Layer 8 of a small transformer language model trained on English Wikipedia (16 layers, counted from 0, width 128). Numbers have three digits each and are written without spaces.
A neuron's activation on a vector x is SiLU(gate . x) times (in . x), where the dot is the dot product.
The model reads these tokens: "ro" "ute" " to" " England" "," " me" "an" "ing" " that" " the" " " "pe" "er" "age" " was" " " "ne"

The vector x that enters this layer's MLP at each token. A number n stands for (n - 500) times 0.014.
0 "ro": 372445518541545558583569613492412386535409380505432461533349488460467487611485551582446699471478382495396564481537463545521499492537523466515445419396486516513628510542467505579449503522407605589548524732440487589485577578553482528463460469379531377404551495566484546559432643490354590448490556563469383385550574503388534550494499408489592418493462551508489546413605391555435536437609
1 "ute": 500487501539568562440471483428507605542473293519492587425465540439587533497528443495454801428437416475503515487516551404513432434505455458646427493394470483562522476549468419533420504530433633502598629436369587668427449534468477604570487498481479514390609614486530459601496573470477575429464491552565544473440530430336449387590487488427431501550545457467632574584372502536451479507586
2 " to": 432445513501489481350502482574520565561440435517487421585579494722613659386475464500444832461488534480579441410526547388388518516471448449518453535533507450505500500438509475618508506461488487518371558641452546540531365580544584555454467574509434373562498478460406496428573525516444482496484365457496459514571602350447389605530479466549548563538533481364591552538485488519515444540474
3 " England": 518494503433562414442404583553551467445542543564465489424629475351481547589538463529549788430400505474544492540587554449538416527437375478536516545582468668399499408543394605568504458493603523490651532538414455412570613441328590445470545587507526486422475512534411426579528521459550607444548472567479572392500434394404517470628372451427528556467426529506521489463482526402418520585496
4 ",": 590500468601570469463426540520553477602448440556447587480502471526698450506495494520503764529519512517487470465478469535492511590539410540510534446502502757485576527487485548407546503495394527462472527609467523440486457510452643529425493503517467247549560521461405394402564543269450250463478508553506570509400469472478462555455454556504530515497572423536443530533509428444532548501513
5 " me": 580482513579499493413536410455369320414483482547477554354525595543489394542529451671639655538473515518525496454573515521484552370485383418446463532512431467453530446486512665440447444561508516565494526519505557521459484545466527438620513388443470607539512427542589654547539403417490575424594424446520419500548562430333488562531618404531494582396533547462423657599415442561496623450431
6 "an": 374499624408398471478421460551464480472547412607489466392673533652531581475416454581529505540566517567469560593536525506458423485243443554383368460518455479443401458487408463458560530532458636579495411492486575577544503438661449434515531572571503537490565537430593504486511629483485602453490571530539374539447461551653505536551490493488484504404493547613340558435402513475418395562576
7 "ing": 455394508424423607461382553528501510522522382613569585527500474476570657495452346424471775489430526578618502491516411501528443417340536580345465441441538535411503408493457369565546411382551607599546465488413534561395488519522423520542545586584562439552425555530468506542504526398447537502528561487520486519531462571528416364541506484496482650612648495558424539475465507587450487423494
8 " that": 584531444545548553398429512576667408506493471624496686443513454520668650553627468500514733535482450560679634479470534477479479522399584461481474465524463696388482516428518488391572491473429525550414396587476500456513482447414517452428506517515473416510565517493312413565380557560419523470528461484513460587486543469474427400498391527551437551486565412443465503530448503502537505445384
9 " the": 503488536508510508383490505506480436500489480488444532391591489762778884482494536552487753480528480462466544449495490455478551506498574405580579479464479352298529475419538433491422511520509519503422539527547511622527532490506408486483571521562423392541528423491481492507560468470485557482522493522486432504523453496507482510496509486442480493443462485516495509423492460447435551471474
10 " ": 529474524658491488433517505517510414514486441526515654531478490657440444519466467507543645466406505550506506517469451506465539483406500512504491373579502503531435467730427533522478510457519520527471520318525453593531492509584531514471491445556555403509532477542531511508517483536473971510491454414531415474388472494540483528479473377537474475470578383527483497508522439379493435504446
11 "pe": 426441444485463524448362451445462370505587380483396578505585552614440406452590413570467601601341529574538555560474535496558544369471486392470420579475570493515379441558480605496563551611410576488501532538595525401538492533501602433531530613472500494517465489471609539543458601468508654482470486566502528482488393536338423454577445582392505392545519485404318493624484499579549628406623
12 "er": 443576460426511616646511622511581426506612438427500511419478528495542380480519592419461653374490410507475596520443551563428577471439387498515462534478496466312508624434492458527515562545545439464553459428484416707369538530527484543358445518353455538491508593522450383633542553522430634471442553635515503467501588563610380513423419507582527496384562483432475550489557416549497510602435
13 "age": 457469495466507506345475614491500440533511387458423497442468417375565372567477500451481791436464577563467622486555531425448557474475522520400446522434446453429591640516435335674443563485532522562567465404455572593377523528563437496546519563405518583386465590499452592632583493495525615468569486527542510431466496437475422431571561592481386434578548500550425560631462562518479502525407
14 " was": 640444468411437462508455472488637461590514448426486498434416606629574660490519487420557702458426573561769477429456451453534500502442594419497477455496399586468578558556537522513509478469509496514395616525494486557425422518388485498570521486491536299488463482443517480546552561500493271517456510449525372468603464526509526519399405434535445499553600513508472588499511526361557530476634
15 " ": 595450569640565497449508473561543486543463407524497678513450476670404427465458530523540630420497493600500458502504489519532449519379428435537456345542459503586463440767439555475467515487495511585476496349530465565489490524587549491495439545594539421513511472515503456474581515518444864509473454374475436510428481517561560567512509332525432505462540488454478464472501435430479409472464
16 "ne": 407414482351501542340375519460507448536473436657562511577486617487422555601631471600438608668443464498491536586503655508535401427566468417471446523518487578566437515501482578518375460577432650452449526505613539543491572527483484528463411542559535551495437472451622511475584584430417468399508490529423494459529484473402601564604336522481492447564494571422276535423489443496485586405557

Each question shows the input weights of one neuron of the MLP. A number n stands for (n - 500) times 0.00082.

n145 gate: 515525558480465517494568426672476390584403573328676454730663368483555526509537587578259455650483491587413551500430436582500679650481606433488697649477449424728476478486512596531557617523402458524406515583428538500376517468555526439473536522527531445298462595500587582510415388449582445490405287476311520420452500536581454533453417512509412372531487174723727231528503375336703549366570
n145 in: 710535524548510506459564385451593522494456319514556369532394521468700422457597474520409528415497485535380381653614634537720512622485384531378410564443551433524474534419597649376598489379639603390534522490608413423524588366566407434545565555585512436503234583540480454455283424377429584479355491707349527514572411520382429675461538477553375449392575469526569439615550419521758531611438
On which three tokens does it fire most, strongest first? 4 ",", 6 "an", 13 "age"

n285 gate: 494621535581445387613476540448713556682607519561410398524540441422588481357427478571614527526440531469482509373542636392516735790557517470579595472665548587411319320549444483378547429497756612536568631478292519456472567334580317424512470389500693539457416522591655338623620601526524482320497599497484538518691529662436530260348600503521642470506450492570474315492527444548387452337419
n285 in: 389437558444414583383497529507469432718581422575518584480614371479497382626494518423485464346782527373412540530636424468595497500574574471435597314396466509508538412410469497365477459642582411511471405524450539596482397524500587596589591284638470535239536533535408450707425497330659521600489570621689545656455450310556590444365525301412503372540558430600365509585304520491681480601390
On which token does it fire most? 2 " to"

n67 gate: 481571625576388352525727613557494554681610518579676518626395311513542479666403441584483381345127453613606363514382470641420655608434435569663545473488421510572375307637510531354506469583404524545444503408514442442421326404767554467555312470507493370531558411639575687374677543593500610600478629421520560284420532577708585468465537477461405434521626281493780396377532442351486411406379
n67 in: 578520526635469422408522362371438492610555593406630585475492410569490513655539407675584484366277355653543484497399596571460613527286554505572586414492454602565440387615409597436543515654508612554540450361594437491420358486633445486481462413565528422471684389515557503587538522626410553583435551421520387450401527631523541505524459329578289360543622320706569576487508406436418398553497
On which token does it fire most, and how strongly? 10 " ", at about 16

n1 gate: 494461616427307583449481506333503457453563645461510382538656344495609549427244455559558518455608503561546625419670617569577526589600337454487503596411573498521544549466457605449571332414316483531389264554731480471631611350533339620332577445375548666225591415462469635279484353435500532559479689412451491535316531478462588237445511408645433402593544368500473548572586478513470714619738
n1 in: 396521473537663424445465451550472533764475524621503430385494603638440397526459354333524531544402602570632491544552431480638559487394513432561449456440554522402466447521520535236408478492735481596565384672602686530580259315530434595662483447463430584508556417349709540617500535534474550470481491470642497462453655542263411405508487465253558368460470505529486620542598394346540480480460
On which token does it fire most, and how strongly? 6 "an", at about 0.56

n213 gate: 518548799500682530612422562362609551467379489367497347642449541471578411431361533646500475429476506494455515456694454525461500530360552472594415663494888368450675458570494374656440512488473491509620512464397593551567544478354316643396558346341525508609452471439655447688398516497623461558393450443557547584485380356673586380593651553382546346378406470597381478328379431620523355406626
n213 in: 524643494464557424566416450458674713456505587505355609433531377406513478438436418664628466431408410666500558671575303630523665521292419460674391576442491539453470378669546554584365513615752521503500415638390613535653408290544385520401445458418531526569383428469560583541481517389428472514406527508517550503462670416553453532411498511484459564620478532477374528426421611383381544393467
On which three tokens does it fire most, strongest first? 6 "an", 2 " to", 16 "ne"

n66 gate: 368488481495390561559479503352494497435483422444521536474506503542606578651542497529653384523519580334440543575418395407540455446432406457461655565494475580522550750678622606376460470420537627714511508442601445670619371366506472376526368578665527694626512506651419519437515443434660445506486727480551635387369620480497538582236564792491475494576538508360492485562397469509531389637346
n66 in: 515577410541585477520573367440528578555574464535694515547460407496481518450599334518534515567366461466427316529423500487528596590549571526704414589559554506493652559563412471660593408473296565472526498601486411460634677409451381466546612545421426533547551409357536544509268511543461519384510370632420510652573380482412410475570597537548605609469464530387407352502520397546425705471377
On which two tokens does it fire most, strongest first? 14 " was", 15 " "

n270 gate: 459390525448649274460497494397409457380560525659604472332660521415557519536559492412512554552598603482360550258470455417608515347613508516512631424402800481661411648551599677413587503478421591674513511468433248463577352321491503461521474439465403474554642537626418471605521467509518530584579432347435286358622481573609646494465544467538338360654516625470540564497614360431273422530408
n270 in: 481578533432554614470460308671450443444430565519558621531442543538505401455555472564486322538395526639355519613447371394459396592491487623452528474606391544617643541334708463534505484553437451445449433477600600465500497526470373537631566520436563493449407424347649443513295312388333509438437500440657417662582573516629483522236606472492656553451427522642275474551610423447533494546341
On which token does it fire most? 1 "ute"

n95 gate: 410578462399515681642674450477452532483607615377706429450490398500366557567504465633392500516482356450658555446464342536664574468413444566557655644596514441618375431593634479433426537608253390425530506461429345486555147387448399368480639614565621426487633285395571694191704557433624509669450529586435695327391486445597415510481820533603486431500362439370545537575378548562348556520444
n95 in: 332495531396391377561524538439503505396472493569346400524401473496563563662494493574678564582570560349625550388444393508435377448320457454630474595558464492548439429597526468538427437472539601566452482749414467589564647420553551776595482544460625509477555439450521431467497570258519514506492483477423406454438486612488471490433594535508497588576393486381425426668607331686486316470386
On which token does it fire most? 12 "er"

n150 gate: 383488470379513491630598517676497577680519503514701407697526313464546387500553611483433353456603650448494514529506528576482483401638556490540517491363455447637506461554494532523417742705561406548554544572531302588703378544398361320604606509570454427476386424612436500606347454533494468479409494388450410259423537530552429483407475480414394466628431578727453500440481365479485565648523
n150 in: 520629344436712438522513696653528577386463420583603512536492482514614464492438468490571525549393656518380348503574531599500600584478538687585492495486390466643571434509428433428483430354540417553509441423508417664593506221522574310480500510492380551537643519351409558445589599423510497326498439428503495384343500470423477500567404621447533582507435536430458573486638413476399469547444
On which token does it fire most, and how strongly? 11 "pe", at about 0.31

n98 gate: 482466603534352560448571454598503485684445438555447469696619431407392390343323549548353457371544389546750599456518369436547656643632411400525569571612669517509597414511618424454497688477654523230527465442490405576396510393590529580401467388473419697436610431540512484593497540458648478516574493247531535248281457583497585509350431500443568451576516370583521316636351352538565497407503
n98 in: 475558565474382522451503455493586568527438560608471511554671549616462586451364535397685684581655497552403567358461370525559601636649367454489533489577592511540387508662588327597305471529536526472551500428631341278562366497646448259497467468447414627349488494561511585733534552583553406488370577500366365406621686585534427415448371426577566463500581578477511665454506481432406458425531
On which token does it fire most? 10 " "

n27 gate: 583550389383476629564518530653595570612506542520553441539413540588568699314536618687271423596430457479300378478386488545478488648395486450463680503634639353671401381442638618576576514392394394372481616631666591534440647550500636427578352355635666542465463247469610510486398534429440494459332467459528488479447640571644482401474378582482423527430571309515404540555497512484607425463626
n27 in: 559526296611571466658494500309581494539464552535380433646609500653658576402581419624576425706516303352455376556474466514435725559584591328460559520637626454484469369583539580445519513497481450421523423482454408538479465432545448308610441320418753505443509485612477353442603593419372525500304556577444486618394503553484506406580312540452442668410488444419528412440598444575469400453557
On which token does it fire most? 13 "age"

n255 gate: 482319783338610327466551540442451531674668638411791463536526408554458553493520596496478408648248445536556472452518321243325324469583470399515735765419538369581518359350451670511465530614381427493435555542469459370541504463455472453585588387635340219548515530520475404626371540392557371597503461255548497641444531615461664594607497442588446332351669672289694540497584762753546428485596
n255 in: 400396530623494370524486628432381437476503464629509574616462515573400456546714553536439463573488575429420478257542506534439361460548497485429461743564610419393567448462527516457453540577280362539533603495485474579562435480610411483461555575589411495654596532542436394446528454547458519388476445326532605665363704308283627574465441446519545429300525580328557428477674695643500644486478
On which token does it fire most, and how strongly? 2 " to", at about 1.3

n178 gate: 565527559518347478777267454470477577584456542579483614450399442518527549337518409390500313547337523683253422388595378356440314565545395560570603600596569395593408657479679488324506657444599500539539560306539418261654347486538424523533500671480550534563595585380497602597559670500608546665323478538357393270468557529600592548490488354329359339366572409490697574503484481559479780369598
n178 in: 446592533543500456627360523510542545257566661418541505676583414477539489474465595554535517635642497340497267414354549408477335613546408471389655415571497478465552592544397639544433522500483285511435475398571539250354417461470326402483622491694597688467592509425438599354486450405511581620454434464441558541475587430450684450497528520463500353484425480620508718518517643633620540638392
On which token does it fire most? 0 "ro"

n201 gate: 562554471441491685529480500573457546573503370603523539600585463555555500430488564486503495644415587410495582454555558285495702458541503449402579413573576509600425472460430585548492526492592408473487686410613451606431586319523468489590459373486644498585460511510465536500682669405313420361380660321308564578389243627393555344481422422598462450403589542691546486513381335661450486573574
n201 in: 617401595482394549423526357522295494653568506509493449561563344553585341331571569487649508621348674487299697497680555426471411398432346406493705670649392475427439642404500524474516636512569679662552652421507520627446447597599404332592522356510510350512440697373560552558278487497423448567467514690377525526190507516497535325378441623544497429328520597405734530544601428554472448418586
On which three tokens does it fire most, strongest first? 11 "pe", 1 "ute", 6 "an"

n160 gate: 676439608612289466571522447468503816530420380580510491656526439527416437779439420375688513440544434509761479443488329636548704405533617520553330431529344372468546366469400506425355503535615560402514437500600338400455438506529443597568424472626484420568391500416451527377491468494275492387345551425519530575428597651537738395521465669588632578563451401346701497534461582386630413516626
n160 in: 438506424619406459505608592566567597640418558571580218342506535425315394523582464525280632437680485419452534627577443469596374544527462552654455331538461509500649508503659580500447446452472434299459585492599479461452395426464632411432472518491608416516476610565483574474457366447201655413392500519530495520506447475505262464628550422570442540553525574430603368400545478606537543719574
On which token does it fire most? 15 " "

n96 gate: 572530530524587546656494426603290559574518494427507356763500723555607405703300520418457487690356432338622371369433557471552693350726647558532575406473534463545615567306481488461435428665354565494321620512699570517490528464625528288393425363462578494540507599377453339529519552531529538503467455555484427561556459509749500580732556626563595414606787551578491366532381385480435532484554
n96 in: 519444494482370773482450508519495381491531294555489451621427618522520337577437607497567493600470547398599254556467424576567534518644708495561473611472420498596715480309535563528556456497370525519364534532609597441486509523425568613446508489657508448547562503392330275466527569380549579414410461355537544522585420447500383566482510373289657432530567519428426480640516521434588541536535
On which three tokens does it fire most, strongest first? 16 "ne", 4 ",", 6 "an"